Layer 8 of a small transformer language model trained on English Wikipedia (12 layers, counted from 0, width 128).
A neuron's activation on a vector x is GELU(weights . x + bias), where the dot is the dot product.

Input weights of the MLP neurons that the questions are about. A number n stands for (n - 500) times 0.002.
n29 (bias 0.001): 912 445 447 461 409 455 340 520 478 500 473 630 698 308 417 456 764 428 383 512 258 513 316 530 473 720 541 562 313 568 530 623 423 500 616 276 544 472 552 683 288 598 299 502 472 434 599 490 376 505 605 484 527 683 442 443 580 456 415 356 597 510 438 600 637 454 429 546 613 613 412 471 395 554 541 506 552 384 579 367 164 398 638 359 510 648 448 723 793 670 723 188 664 637 481 271 702 606 572 96 501 516 404 266 463 535 413 313 543 455 586 482 519 346 453 201 775 695 608 602 640 571 540 651 326 306 594 435
n33 (bias -0.007): 470 715 497 385 524 318 467 459 645 475 385 605 659 336 619 546 677 367 417 345 563 536 546 645 349 356 582 476 408 347 731 426 562 593 498 437 459 511 643 344 649 251 449 658 133 322 154 936 416 389 683 562 789 547 694 305 582 550 544 234 219 539 334 586 542 275 378 493 494 285 279 314 463 701 470 977 766 558 324 511 544 448 531 639 550 515 379 498 485 456 581 397 722 540 572 474 491 418 492 454 675 605 646 408 551 814 375 232 596 542 425 508 566 470 529 417 675 709 480 428 526 597 421 427 641 413 444 367
n52 (bias 0.003): 370 462 634 610 531 514 305 490 431 540 596 551 419 579 538 503 587 400 523 612 463 434 371 465 401 464 659 434 563 411 674 616 573 448 661 375 400 450 744 444 466 601 445 466 580 492 387 542 456 631 431 561 569 387 449 478 530 286 514 429 524 309 452 468 398 481 555 313 612 701 564 480 626 392 597 575 569 458 593 607 649 692 557 614 585 331 469 578 277 186 303 500 485 756 445 412 246 558 379 450 516 445 572 398 378 716 488 376 427 643 534 472 618 346 567 656 512 639 587 512 566 397 450 215 547 625 517 613
n53 (bias 0.002): 727 560 499 712 495 388 504 613 591 493 578 334 649 572 500 292 758 483 622 601 491 496 334 363 366 387 313 577 728 430 628 554 496 726 494 420 497 478 436 542 308 659 507 421 450 607 592 614 313 426 309 465 600 325 545 354 456 506 394 535 472 535 466 298 363 463 514 588 463 425 439 456 413 574 593 407 377 650 525 455 619 666 503 625 475 520 621 416 505 428 468 559 323 524 561 542 526 593 470 490 571 441 530 389 481 415 645 535 748 305 754 351 485 474 695 435 288 549 356 626 292 608 411 572 432 499 660 565
n125 (bias -0.025): 428 499 703 570 563 631 373 494 439 554 403 385 599 496 577 466 461 404 338 626 479 563 510 322 381 452 523 635 408 632 446 534 672 469 553 728 263 551 716 556 435 424 370 622 172 302 535 542 391 458 354 638 677 489 491 596 372 325 698 489 389 659 611 496 770 604 474 450 472 294 554 549 415 255 387 571 557 280 760 595 576 495 552 596 452 459 429 498 579 358 632 573 619 240 444 318 688 472 647 395 250 466 644 511 721 607 569 356 387 584 445 398 660 575 302 563 583 732 387 494 425 498 409 289 591 456 515 632
n186 (bias 0.002): 581 468 370 455 516 627 428 598 403 354 493 607 527 255 581 466 378 415 495 433 457 415 652 563 420 418 531 528 542 599 460 488 322 375 599 499 427 739 564 445 557 313 461 529 525 573 561 361 277 425 562 689 514 428 382 624 437 454 659 562 230 472 480 526 826 568 500 477 492 631 321 527 430 354 527 432 513 170 552 579 382 605 392 578 674 685 343 229 418 437 566 329 613 302 550 450 500 541 487 681 351 688 605 458 578 656 551 485 524 603 649 474 561 309 443 563 793 654 449 522 625 398 639 255 477 513 524 799
n209 (bias 0.004): 524 521 566 561 664 717 513 213 726 487 589 445 653 584 571 335 550 449 524 256 374 652 457 458 394 599 576 433 760 635 552 560 493 391 597 512 346 488 408 542 323 279 644 431 544 463 313 620 417 420 647 575 563 515 350 375 492 348 470 319 712 488 362 535 488 534 467 481 476 578 595 583 631 534 424 551 601 449 244 438 500 302 533 485 566 387 781 537 495 439 541 570 64 367 545 563 745 368 458 634 413 455 467 594 418 403 577 367 444 633 726 484 452 633 533 550 521 430 773 576 520 450 515 493 589 537 436 628
n225 (bias 0.002): 629 307 604 468 324 258 622 309 599 643 325 653 555 431 207 473 611 600 568 509 610 391 168 458 429 474 448 291 542 344 686 645 412 660 445 590 688 502 604 201 327 381 554 598 584 352 487 795 261 350 568 530 470 492 460 572 618 795 758 317 350 649 594 505 505 662 509 600 603 463 520 417 486 448 421 594 643 538 275 704 583 232 570 814 389 588 536 505 297 510 352 404 380 560 683 530 469 309 602 562 386 294 693 451 443 737 516 510 647 484 195 506 454 515 490 575 568 569 654 522 587 382 702 356 324 353 221 783
n237 (bias -0.020): 384 487 475 486 463 406 360 681 561 448 469 440 727 408 510 705 476 422 580 307 384 389 563 383 480 648 488 543 371 560 504 417 618 381 431 770 221 489 301 611 556 515 430 521 574 618 371 358 469 373 438 465 704 584 604 501 745 435 400 449 370 450 564 713 791 535 611 435 388 527 476 528 681 295 333 264 442 487 511 338 852 626 507 584 395 725 386 471 467 423 527 464 836 286 357 521 683 515 686 306 435 585 539 346 474 555 357 622 570 568 437 509 820 339 632 275 286 501 496 604 458 374 483 592 566 611 513 416
n240 (bias 0.014): 630 659 447 429 628 478 482 545 340 597 571 641 395 398 471 893 676 476 528 547 316 438 383 458 578 437 494 513 729 540 499 367 501 349 490 350 459 395 505 730 534 700 548 771 507 544 289 379 472 498 515 507 521 721 393 501 397 455 544 385 469 305 628 635 293 646 490 446 400 682 471 526 289 543 407 450 488 590 587 683 296 567 428 552 263 634 445 496 616 493 694 653 392 515 434 290 360 493 624 325 615 514 507 273 496 605 608 689 722 420 251 526 537 652 407 341 716 464 427 515 401 688 667 449 583 409 302 531
n246 (bias -0.000): 227 436 464 282 514 399 567 657 463 549 430 562 182 368 442 539 481 446 592 445 477 457 623 496 512 615 433 420 613 465 348 618 518 351 358 339 566 555 611 611 625 331 828 455 573 594 637 467 162 629 608 535 577 662 444 431 326 373 479 358 579 372 481 383 462 492 562 618 634 556 536 538 488 299 527 497 376 336 313 341 391 505 499 511 586 559 653 563 478 531 497 427 687 414 351 608 341 746 518 566 468 370 530 513 593 549 565 477 342 645 579 367 647 609 535 567 500 594 436 453 627 594 411 308 544 556 584 649
n252 (bias -0.008): 638 590 758 713 306 629 513 390 326 630 525 119 543 818 519 476 458 676 205 652 509 371 300 594 605 286 605 553 399 703 585 842 550 598 139 736 368 608 225 787 533 481 312 541 488 432 389 474 585 409 608 550 542 255 403 596 289 258 481 417 481 439 672 562 221 361 443 689 620 412 511 537 470 344 363 564 377 734 515 628 354 638 346 611 401 563 540 456 379 544 355 223 752 669 471 432 510 417 238 595 459 375 713 485 714 553 474 354 520 491 499 409 654 558 609 378 663 475 811 352 160 508 552 459 606 542 607 626
n273 (bias -0.010): 382 700 383 352 347 646 319 463 599 486 492 686 313 246 680 376 451 687 481 288 389 485 402 404 616 551 656 505 572 468 530 313 321 526 379 503 300 321 844 353 662 643 452 324 848 319 365 515 436 563 589 618 577 643 428 413 655 371 182 583 333 582 544 513 472 549 641 502 434 482 338 268 360 371 836 417 552 479 364 439 570 604 361 566 487 722 579 577 422 473 458 415 564 390 481 444 676 746 504 445 698 666 779 613 807 382 290 209 383 618 824 469 354 343 727 389 622 504 614 553 422 631 531 435 421 438 811 197
n282 (bias -0.001): 561 645 521 105 359 595 107 547 550 623 373 608 512 509 396 414 643 382 420 305 49 428 156 511 389 370 403 719 512 472 371 768 211 271 493 745 467 432 385 605 700 565 358 320 646 683 624 625 384 646 184 678 799 679 488 585 722 608 556 657 613 484 621 526 427 609 715 677 565 296 317 729 350 618 376 391 510 411 593 488 540 396 687 515 521 457 590 483 307 426 736 591 168 703 242 501 494 534 168 554 594 857 636 484 474 695 506 801 499 652 406 609 269 438 511 585 468 488 537 391 281 221 635 547 600 752 655 219
n293 (bias 0.015): 682 454 631 469 195 584 381 696 540 316 417 268 374 411 379 556 711 377 540 511 512 493 535 801 514 454 531 354 636 629 534 537 588 484 462 391 695 284 457 563 277 432 554 485 723 346 415 472 418 441 570 394 626 548 563 479 416 468 372 438 570 612 429 396 351 414 544 665 692 321 646 557 688 447 452 366 515 562 406 578 627 342 496 502 661 281 563 369 707 724 637 555 534 609 484 533 376 626 487 623 475 317 376 498 337 451 666 672 638 455 478 500 303 480 611 417 314 628 578 342 462 785 524 450 479 316 489 449
n312 (bias -0.015): 327 658 526 435 632 634 552 440 566 749 700 240 756 614 338 223 533 474 434 305 378 637 463 313 466 644 362 480 498 621 708 362 359 485 353 498 533 578 457 465 410 473 510 611 594 568 509 510 385 398 553 542 378 562 614 370 618 638 575 275 441 266 569 405 441 704 468 476 463 484 752 538 718 55 566 546 559 484 650 591 402 569 421 537 490 702 600 354 474 483 385 274 478 573 419 728 399 501 466 523 680 567 543 684 390 528 553 573 265 713 684 714 339 491 333 455 526 299 337 554 453 601 501 513 275 646 338 382
n383 (bias 0.010): 509 563 368 570 566 303 431 354 615 485 453 346 653 413 582 650 400 575 414 564 460 284 412 543 423 264 347 636 541 673 303 577 425 557 354 412 779 438 735 630 350 685 363 420 496 502 745 555 463 550 317 495 614 680 556 270 399 731 617 384 320 570 315 457 701 568 510 275 494 596 657 574 244 458 600 605 417 317 342 539 414 556 643 610 374 331 540 562 687 764 534 681 642 437 436 412 587 411 605 603 595 215 434 481 793 628 717 571 154 351 489 272 264 479 689 482 629 575 622 593 338 270 667 503 455 597 596 367
n412 (bias 0.033): 661 476 435 450 591 508 333 524 783 388 422 539 494 495 369 354 624 557 516 309 398 465 511 609 517 639 534 573 524 388 569 542 603 505 556 291 606 504 525 587 599 612 312 403 736 520 600 582 286 402 608 599 482 301 611 408 436 701 574 341 460 441 346 617 375 567 644 375 413 449 467 408 579 580 376 452 332 491 617 713 403 500 702 454 323 571 473 523 533 562 477 547 405 556 531 580 406 637 725 391 423 80 479 473 489 285 401 826 491 406 463 403 474 579 539 585 465 355 616 444 703 431 523 345 531 477 781 642
n430 (bias -0.003): 379 451 94 293 485 400 491 531 500 498 807 521 676 554 552 695 662 752 419 634 515 405 461 508 643 659 240 498 487 308 471 916 351 525 513 406 542 393 329 447 710 487 405 466 574 684 355 293 346 732 526 577 410 318 470 261 408 537 681 502 648 629 352 433 271 521 466 855 482 538 567 313 188 451 512 445 293 380 547 566 626 558 362 673 683 568 736 195 529 721 510 389 340 409 448 586 575 406 207 334 627 680 663 655 333 526 352 629 680 706 285 396 697 777 313 508 634 361 596 439 527 199 480 565 532 539 429 471
n432 (bias -0.029): 700 290 406 809 443 238 408 203 498 518 427 254 818 104 516 392 716 631 489 528 638 523 310 470 603 467 554 417 414 413 424 459 442 686 643 557 374 372 481 515 590 421 468 531 474 428 398 421 385 297 649 649 460 352 560 467 396 649 431 443 649 694 223 670 566 431 341 863 618 525 436 438 345 517 299 828 530 700 298 606 347 487 325 499 635 426 610 422 597 589 513 304 614 533 285 633 569 524 477 483 404 624 537 396 469 492 447 506 707 643 421 615 471 442 536 270 382 562 429 537 559 480 461 627 455 625 692 488
n502 (bias 0.026): 647 515 689 445 871 475 453 610 562 443 542 504 530 478 644 232 412 588 383 523 720 529 268 486 553 614 357 400 439 409 581 178 403 539 312 816 573 297 486 452 385 404 484 643 451 626 290 740 379 660 342 579 547 526 522 524 580 754 420 491 437 633 578 499 281 292 440 298 702 648 499 355 646 464 315 458 490 527 556 86 795 618 529 773 299 605 347 690 740 544 675 201 850 576 487 448 725 686 801 360 351 263 560 573 532 323 449 292 254 635 601 488 596 445 394 396 520 411 562 594 538 162 512 454 271 370 340 562

Each question shows a token from some text and the vector x that enters the MLP there. A number n stands for (n - 500) times 0.007.

" Men": 316 627 370 445 624 604 451 599 408 363 344 574 533 351 512 591 409 459 365 461 695 542 470 498 322 420 598 568 512 556 444 457 667 608 703 512 626 693 428 737 733 529 545 471 387 415 336 516 619 420 586 278 432 583 512 575 420 740 397 255 417 722 686 379 491 420 403 481 312 779 621 812 472 606 656 83 551 724 716 498 431 488 549 494 594 512 565 347 587 533 561 398 248 648 568 322 219 521 291 497 492 317 587 476 720 435 444 353 710 278 553 877 562 458 564 329 443 529 469 603 492 318 394 324 515 582 598 381
The most active neuron and its activation: n240, at about 3

"|": 286 529 399 458 506 499 475 593 437 366 300 560 601 389 503 529 367 388 317 493 685 562 586 423 322 413 521 495 533 575 407 432 667 624 633 552 637 636 569 651 576 438 536 447 367 424 416 436 614 488 616 368 269 590 617 649 402 675 421 254 436 779 598 413 567 456 577 472 398 637 705 917 452 647 700 271 642 568 713 434 415 567 554 513 607 537 665 291 483 571 540 451 208 745 497 293 396 554 317 574 421 287 593 545 649 332 446 406 702 322 483 892 634 431 378 468 520 515 593 577 552 236 282 262 607 546 475 335
The two highest activations, in order: n125, n186

"48": 307 544 394 470 509 543 519 597 415 450 276 527 587 487 481 494 364 569 396 455 669 550 466 470 291 421 554 450 416 510 384 331 728 595 621 560 591 707 534 644 635 396 497 528 386 387 461 473 555 405 629 365 290 479 577 635 502 673 279 337 313 776 634 374 474 454 618 585 339 831 609 779 535 610 790 189 564 717 718 419 486 506 577 440 676 566 660 437 545 595 586 494 255 751 489 397 435 561 163 473 332 290 638 618 675 424 428 465 655 313 540 885 488 426 426 408 379 521 464 648 569 301 348 371 405 402 602 320
The most active neuron and its activation: n273, at about 0.4

"ta": 281 564 343 570 463 625 604 593 509 359 354 488 631 392 451 590 368 468 393 523 654 579 553 461 272 622 630 591 487 404 424 373 565 582 713 510 637 572 594 736 657 461 616 343 382 451 488 526 656 393 604 395 375 571 643 565 475 600 220 278 358 781 785 484 584 347 413 382 324 656 655 798 542 690 841 187 623 583 610 498 404 458 556 543 464 493 630 365 546 402 549 487 285 641 521 351 401 532 271 506 391 377 512 605 698 371 292 421 626 361 474 822 635 504 455 286 326 584 491 695 559 197 341 267 553 565 496 401
The most active neuron and its activation: n237, at about 0.75

" 1": 234 473 342 424 471 559 590 596 384 376 256 591 688 358 533 571 351 452 405 547 601 592 536 435 351 388 530 510 494 539 361 389 728 706 590 469 674 739 456 731 536 509 449 543 420 454 491 562 598 457 626 243 288 489 603 704 413 764 379 237 395 808 555 307 492 373 512 486 363 654 581 834 439 588 733 285 699 601 691 390 390 601 609 389 656 558 593 435 625 522 586 481 232 774 455 369 383 529 266 531 464 261 520 512 613 438 410 363 673 360 611 809 597 398 382 495 492 564 612 557 519 297 297 343 491 608 517 332
The neuron with the highest activation: n29

" |": 369 516 392 451 522 508 433 551 383 313 259 576 628 363 569 558 359 381 338 499 603 585 542 411 362 399 484 442 583 526 391 406 609 682 598 576 666 658 547 642 572 518 492 557 395 412 479 504 634 416 623 253 293 536 597 733 434 661 448 273 460 779 624 409 537 428 523 432 407 699 612 869 472 677 749 316 709 655 648 425 363 580 562 439 531 535 653 293 509 547 551 468 158 750 487 259 435 551 312 582 458 290 615 512 669 382 434 428 714 333 479 848 615 388 452 456 460 513 590 630 482 291 238 326 548 609 478 423
The neuron with the highest activation: n240

" the": 451 580 418 410 593 584 591 564 273 382 394 417 566 418 529 506 369 511 362 512 756 471 454 400 298 528 571 571 538 687 572 439 539 650 644 659 633 597 345 728 603 520 547 433 375 331 466 443 538 447 670 330 284 517 572 556 429 809 335 322 384 600 606 394 571 527 495 602 396 603 688 900 477 612 745 201 620 663 575 440 464 509 549 438 626 499 649 324 540 591 582 523 246 751 507 229 402 482 281 425 469 279 490 458 650 297 525 523 657 333 488 815 686 438 424 368 467 594 572 604 479 329 225 280 557 470 505 444
The neuron with the highest activation: n252

" win": 318 610 413 450 501 590 510 550 447 378 182 547 600 469 553 590 386 344 416 561 787 617 403 439 352 487 508 388 508 513 580 396 721 610 624 688 761 708 457 699 640 440 478 505 356 398 453 366 657 503 757 343 349 509 526 612 346 683 379 260 386 731 533 388 418 419 494 426 373 679 513 706 529 606 713 178 679 693 659 460 323 593 517 368 634 599 595 401 475 471 680 569 300 722 537 278 352 521 253 403 378 318 442 534 624 482 374 390 611 403 498 856 607 461 549 443 518 557 525 546 620 362 174 324 551 564 582 421
The neuron with the highest activation: n33

"+": 317 635 409 516 454 545 466 599 382 459 248 498 552 488 504 483 406 483 368 406 684 534 466 491 399 437 522 489 535 520 423 342 693 566 645 510 660 671 543 689 612 453 475 559 400 337 477 474 580 432 721 339 306 431 592 634 499 716 345 335 358 776 633 411 490 446 552 632 280 842 693 766 551 689 699 241 608 756 680 449 343 504 465 499 616 608 543 334 517 565 604 484 212 714 566 372 390 495 182 441 360 303 621 676 691 478 399 470 565 294 530 880 518 424 437 450 527 617 444 628 488 330 325 289 390 472 558 271
The neuron with the highest activation: n312

" (": 293 594 404 410 477 495 441 673 469 500 261 627 541 450 543 475 515 489 372 537 670 545 506 458 326 458 509 419 539 474 431 447 709 578 648 553 750 599 580 791 629 389 590 554 325 392 462 560 500 406 660 416 263 522 577 584 461 719 320 314 278 775 548 389 515 485 501 579 226 683 749 770 523 680 667 236 639 665 597 464 439 453 468 435 612 534 604 368 547 521 576 555 232 722 607 343 356 545 194 452 326 373 648 524 689 502 391 405 666 248 533 871 593 503 462 438 395 522 409 613 550 212 373 288 448 528 516 371
The most active neuron and its activation: n33, at about 1.4

".": 350 546 392 465 523 445 566 612 512 361 353 572 530 326 471 358 425 482 365 574 732 632 439 487 363 523 561 631 481 472 398 438 553 631 685 585 749 629 522 617 635 450 547 465 421 455 357 537 544 446 653 314 341 560 533 500 428 753 371 285 384 818 564 276 464 518 499 470 442 735 647 709 491 628 766 264 649 608 625 423 472 477 524 616 557 540 656 335 521 495 551 538 107 675 602 250 346 429 262 532 297 393 674 523 722 357 481 469 662 380 412 901 601 473 393 407 481 485 469 558 526 253 337 376 542 631 544 469
The two highest activations, in order: n225, n430

"\n": 343 514 417 470 483 495 552 593 494 357 223 578 542 277 486 465 418 479 289 523 729 562 540 467 434 425 642 543 508 455 441 456 692 603 630 544 642 645 585 744 614 420 490 487 409 491 593 583 536 456 600 243 299 584 572 677 447 687 482 296 471 721 577 352 449 485 483 330 330 724 665 711 589 561 767 247 619 650 662 376 494 515 559 502 660 500 613 323 517 517 556 534 174 723 495 236 377 496 198 517 435 339 561 546 714 344 454 482 690 344 452 833 571 354 431 520 480 524 548 563 531 246 297 270 563 635 520 511
The three highest activations, in order: n52, n412, n186

",": 355 457 344 471 488 541 611 607 600 446 300 541 478 351 499 370 473 490 327 556 773 629 513 477 377 392 656 529 499 553 388 441 497 651 691 625 687 614 563 664 585 520 571 499 354 576 439 483 530 429 632 279 385 565 620 549 394 670 381 253 450 698 496 285 591 485 467 461 462 727 608 839 483 603 743 300 747 639 625 383 488 466 525 437 637 530 614 390 528 557 545 477 120 652 582 247 444 474 221 512 387 423 523 442 738 419 418 444 674 388 310 897 574 512 418 291 482 492 493 487 527 214 313 382 510 683 559 500
The most active neuron and its activation: n432, at about 1.4

"ech": 111 496 359 388 488 495 508 643 361 369 255 570 548 473 530 492 400 295 387 523 699 556 447 432 363 462 563 469 506 504 395 501 600 558 521 516 650 614 509 842 537 427 501 466 441 561 474 537 627 556 543 193 307 657 512 609 436 693 465 269 474 737 620 413 446 425 565 382 355 791 635 863 482 619 789 148 682 561 583 520 381 532 591 376 559 390 624 314 488 537 546 486 283 730 542 391 576 372 289 559 482 275 644 526 696 430 350 434 688 404 546 908 569 398 530 468 395 525 534 592 616 240 457 334 466 554 676 419
The two highest activations, in order: n383, n282

" due": 323 587 254 502 465 526 604 678 479 347 304 560 545 425 548 470 487 399 381 498 694 613 485 499 423 484 672 476 580 556 464 384 644 622 658 748 640 719 567 703 586 434 590 427 391 414 475 468 511 564 673 206 308 555 499 475 343 702 395 234 465 656 563 398 451 486 439 547 365 698 605 688 540 537 745 153 652 653 575 407 547 577 524 526 572 598 673 346 549 503 644 443 182 689 532 305 354 416 291 421 353 260 585 501 651 467 403 466 735 339 407 896 619 509 490 415 610 484 488 570 561 242 294 323 457 642 434 430
The neuron with the highest activation: n430

"  ": 301 571 377 469 460 488 494 607 464 319 262 561 668 387 407 543 369 411 452 464 731 517 505 362 378 407 600 472 447 569 333 354 704 629 651 563 675 768 495 696 491 539 448 517 401 457 469 577 589 438 597 288 288 464 650 614 425 694 386 241 341 755 629 450 551 411 507 493 334 731 697 815 421 602 727 279 644 571 665 326 422 583 648 496 654 593 634 334 609 462 608 480 230 731 466 339 388 605 265 497 411 303 564 498 665 386 426 337 728 384 450 829 628 378 438 436 507 610 627 607 580 292 273 343 550 607 480 363
The most active neuron and its activation: n29, at about 1.1

" Kar": 255 580 360 486 527 485 600 612 460 427 332 545 556 442 448 452 412 507 322 574 697 586 547 475 420 517 568 519 524 531 503 351 609 630 687 529 643 724 533 773 687 416 519 398 412 402 399 500 461 393 659 207 447 559 548 635 395 732 414 210 365 666 647 421 459 471 432 372 414 754 716 879 584 576 729 145 677 596 690 415 445 547 552 412 596 542 606 297 526 547 552 468 179 660 503 461 346 515 274 440 402 311 586 500 720 357 436 374 644 382 430 841 588 470 429 387 320 531 504 643 594 303 364 369 389 757 541 324
The neuron with the highest activation: n312

" South": 302 616 334 417 511 589 626 538 501 486 395 556 514 560 530 405 290 477 370 470 794 555 404 510 272 536 536 500 602 382 357 339 588 651 685 458 776 617 474 721 675 326 640 458 414 402 345 454 523 401 710 278 318 558 488 613 380 756 418 282 377 733 730 522 537 552 511 438 432 709 744 837 575 577 675 304 541 620 680 483 497 548 578 354 566 521 568 232 539 584 541 500 181 661 480 333 408 548 304 521 420 370 564 449 653 352 365 395 602 338 444 912 610 565 330 403 438 469 598 621 510 254 397 457 452 622 494 353
The neuron with the highest activation: n312

" Rank": 287 552 425 481 429 443 482 604 495 348 332 546 613 413 537 470 423 423 347 514 717 613 449 431 380 440 589 581 508 539 366 476 653 612 598 522 711 665 617 811 610 430 569 471 435 411 511 555 588 484 640 212 326 548 504 609 431 699 416 293 402 785 483 247 567 409 512 407 374 724 694 779 417 649 743 194 600 676 595 407 446 587 659 579 656 524 589 313 630 531 526 539 216 675 561 357 360 553 264 507 423 247 590 468 717 376 387 353 667 361 540 908 566 374 428 338 465 534 511 533 494 253 363 334 507 576 546 401
The three highest activations, in order: n383, n53, n293

" men": 393 637 372 454 533 566 511 597 420 412 342 553 583 388 526 467 429 470 395 477 650 541 421 463 345 480 560 514 568 434 460 512 672 713 655 641 664 728 476 754 687 463 608 444 422 371 379 496 575 523 673 310 336 574 574 558 377 671 343 182 337 689 713 392 456 491 416 527 363 732 677 797 554 582 738 88 604 693 665 428 331 527 533 461 622 484 540 306 522 562 543 427 254 725 540 327 314 564 306 494 373 358 572 456 739 421 337 405 756 310 488 864 606 421 442 343 441 560 455 597 563 277 387 364 531 562 503 370
The three highest activations, in order: n240, n252, n29

" average": 344 517 403 445 469 566 626 478 445 349 236 517 607 421 466 580 480 433 446 507 699 697 496 397 352 495 594 477 578 507 442 350 634 669 628 667 737 569 504 754 633 496 542 452 400 419 449 405 681 478 637 346 261 455 380 549 429 748 398 199 413 761 647 328 474 358 497 442 392 702 605 730 519 656 779 259 660 609 650 472 351 608 440 516 597 554 580 341 573 528 510 524 307 697 540 287 342 513 230 472 426 392 438 581 651 472 321 396 718 371 501 868 569 423 518 423 540 634 541 579 594 299 266 157 478 631 480 461
The most active neuron and its activation: n52, at about 0.28

"cher": 318 624 439 475 482 625 557 606 454 433 356 612 512 459 435 448 440 469 285 547 657 617 531 424 364 602 587 499 572 488 443 313 474 594 749 506 618 704 512 786 593 390 538 459 404 448 476 469 577 431 670 269 452 527 556 700 304 728 357 212 422 730 667 344 513 509 496 343 301 739 744 822 584 553 861 178 572 580 603 490 391 561 527 416 489 491 686 389 448 523 658 509 269 645 557 419 336 461 276 556 355 300 518 471 712 332 409 400 718 422 471 790 545 503 370 300 361 556 550 621 614 291 325 314 417 682 567 273
The three highest activations, in order: n312, n209, n412

"u": 218 566 350 424 451 597 558 669 485 428 388 577 569 296 413 454 469 401 421 528 669 556 455 425 353 549 483 465 541 389 438 424 600 635 693 563 692 708 564 738 725 358 622 431 429 423 554 471 588 356 619 396 332 479 560 592 420 687 395 275 329 724 722 346 508 460 467 472 402 629 655 846 514 578 868 148 607 670 653 493 445 529 650 498 592 551 569 361 522 495 548 576 202 661 498 451 421 505 246 609 344 237 570 455 765 336 425 464 710 350 431 819 528 422 418 418 318 561 436 532 573 350 239 325 539 588 588 447
The most active neuron and its activation: n412, at about 1.2

"a": 198 548 338 469 385 524 634 684 488 356 385 654 523 307 330 501 394 415 416 508 637 647 555 440 365 526 597 551 466 416 511 431 583 652 653 521 657 728 604 688 735 376 644 460 479 459 425 449 560 409 626 330 267 622 637 493 438 664 393 296 375 670 668 416 554 411 470 380 335 658 639 896 431 630 873 207 550 662 566 424 379 498 596 376 624 554 541 326 547 555 555 475 248 620 486 444 357 477 238 585 370 230 527 492 764 354 435 488 668 373 504 878 573 475 426 388 476 486 598 591 652 268 345 337 525 490 554 517
The neuron with the highest activation: n246

" at": 382 631 348 389 464 545 560 589 442 418 308 481 526 482 572 513 381 449 370 519 725 593 498 458 399 532 628 474 353 529 493 386 592 626 619 676 660 612 505 792 618 513 543 447 337 459 513 465 550 487 627 398 347 527 539 517 380 855 416 300 419 704 568 371 520 456 457 461 454 668 679 756 475 607 782 144 511 644 601 400 415 500 506 507 709 612 666 335 578 484 614 465 228 711 637 282 301 469 290 481 373 300 571 550 691 394 437 399 711 341 463 834 627 418 476 339 545 517 486 598 544 211 269 277 426 633 501 403
The most active neuron and its activation: n502, at about 0.66

" present": 268 654 379 430 535 447 487 606 545 405 294 569 506 479 535 455 500 502 398 516 664 676 455 423 289 491 607 529 531 476 451 399 610 692 631 603 661 751 466 747 592 441 522 440 392 464 600 469 558 427 535 254 210 548 553 439 411 769 355 242 374 730 564 360 510 482 489 373 297 709 576 753 505 631 788 148 601 631 602 508 393 607 563 649 607 560 569 402 613 524 661 540 245 704 549 335 306 484 254 510 331 285 535 510 589 407 379 448 717 351 489 905 579 474 497 368 486 511 485 598 603 305 331 280 536 628 627 370
The neuron with the highest activation: n412

"im": 217 605 449 452 439 655 396 562 354 388 494 539 541 329 457 385 485 471 339 454 593 572 526 530 319 455 681 511 584 485 319 390 704 566 645 574 742 567 398 878 634 408 649 485 445 436 459 540 600 530 600 319 334 591 516 661 429 752 393 389 459 835 646 467 510 423 606 444 461 758 557 795 504 592 724 158 584 639 627 468 432 543 567 272 617 452 660 416 441 542 584 458 216 622 574 415 454 507 174 509 383 315 472 443 729 394 434 482 726 416 458 845 540 406 463 371 314 549 586 485 477 232 358 355 506 589 459 286
The three highest activations, in order: n282, n293, n209

" /": 270 575 466 487 517 427 562 581 426 350 314 634 504 349 570 538 441 321 339 495 739 563 423 450 394 379 516 513 593 468 354 413 674 624 492 535 706 647 640 765 610 544 550 613 366 429 524 464 579 404 615 258 292 560 515 543 365 657 479 251 357 809 624 413 549 392 559 411 354 817 682 801 394 577 707 278 601 667 521 463 397 531 581 507 644 524 599 284 594 573 448 478 208 678 464 285 407 516 275 509 413 296 615 582 732 480 437 418 730 360 605 855 591 510 505 476 450 581 501 634 598 242 320 262 442 531 432 434
The neuron with the highest activation: n383

"av": 135 594 341 473 473 518 438 655 391 385 361 644 631 372 487 434 430 397 240 546 617 632 454 464 334 507 576 603 518 504 419 420 632 633 643 579 698 640 453 783 659 374 601 441 428 452 444 485 609 410 653 409 444 488 627 604 374 727 459 319 378 838 601 433 478 421 512 395 422 742 583 800 431 619 796 184 573 704 644 481 417 550 626 508 537 507 630 356 388 443 599 532 229 688 541 433 421 517 303 548 328 294 570 404 741 375 395 407 744 402 416 804 615 405 439 270 388 526 464 576 594 309 338 355 562 540 561 328
The neuron with the highest activation: n282

" =": 329 571 430 491 516 681 420 697 566 362 394 569 548 365 546 580 411 450 345 500 679 574 394 422 260 508 476 485 496 523 467 355 609 541 688 593 688 649 453 771 663 511 565 581 362 423 460 490 632 340 601 267 321 587 599 579 415 760 374 389 438 818 664 426 638 511 455 470 382 731 621 764 457 619 636 114 524 587 617 401 340 483 494 446 538 566 622 344 461 578 511 474 221 564 587 283 277 450 319 539 344 314 623 550 722 445 540 393 773 294 510 825 561 468 579 399 392 540 596 630 465 243 323 290 531 531 590 394
The two highest activations, in order: n186, n240

" not": 340 638 355 407 540 653 512 613 374 344 388 614 438 390 474 467 491 411 260 485 678 657 514 486 402 499 556 568 459 554 408 376 671 710 657 589 575 613 515 712 603 437 658 438 311 455 424 515 475 426 493 222 340 511 518 563 507 699 378 362 470 655 644 304 586 430 413 396 491 812 600 631 489 693 826 150 767 674 608 375 362 506 458 525 566 592 612 253 521 391 495 535 146 676 522 364 398 575 266 521 452 358 535 454 722 521 454 510 756 344 520 926 527 430 315 431 526 558 437 564 566 389 453 265 666 567 474 437
The neuron with the highest activation: n240

" Red": 230 538 359 508 498 578 623 544 460 376 331 620 548 449 439 495 487 457 327 496 702 550 475 497 413 462 692 567 621 428 545 374 648 597 676 575 651 696 511 806 638 362 746 365 457 406 490 523 511 364 542 337 319 496 554 544 392 703 420 234 478 724 628 371 512 382 509 406 342 757 620 823 479 589 727 180 643 647 566 454 383 481 474 494 677 519 560 322 577 541 577 594 81 593 527 379 362 533 236 552 392 284 564 574 668 401 421 441 589 359 510 854 607 470 499 377 395 505 541 599 563 273 295 360 573 624 563 397
The neuron with the highest activation: n209

" 40": 328 573 365 479 514 480 542 604 448 284 250 595 654 433 520 539 331 443 379 533 607 612 431 448 344 378 597 550 543 577 429 379 679 629 704 495 707 689 608 674 602 448 561 465 399 463 381 483 563 412 594 318 237 579 588 595 362 698 374 256 423 809 630 297 498 400 444 428 377 660 667 803 478 565 783 309 634 713 692 338 491 554 617 527 588 462 666 397 590 558 612 435 206 724 550 360 427 566 238 513 375 267 555 525 629 360 431 430 699 346 553 844 577 392 409 442 498 467 550 648 579 260 340 352 474 594 461 347
The three highest activations, in order: n502, n383, n53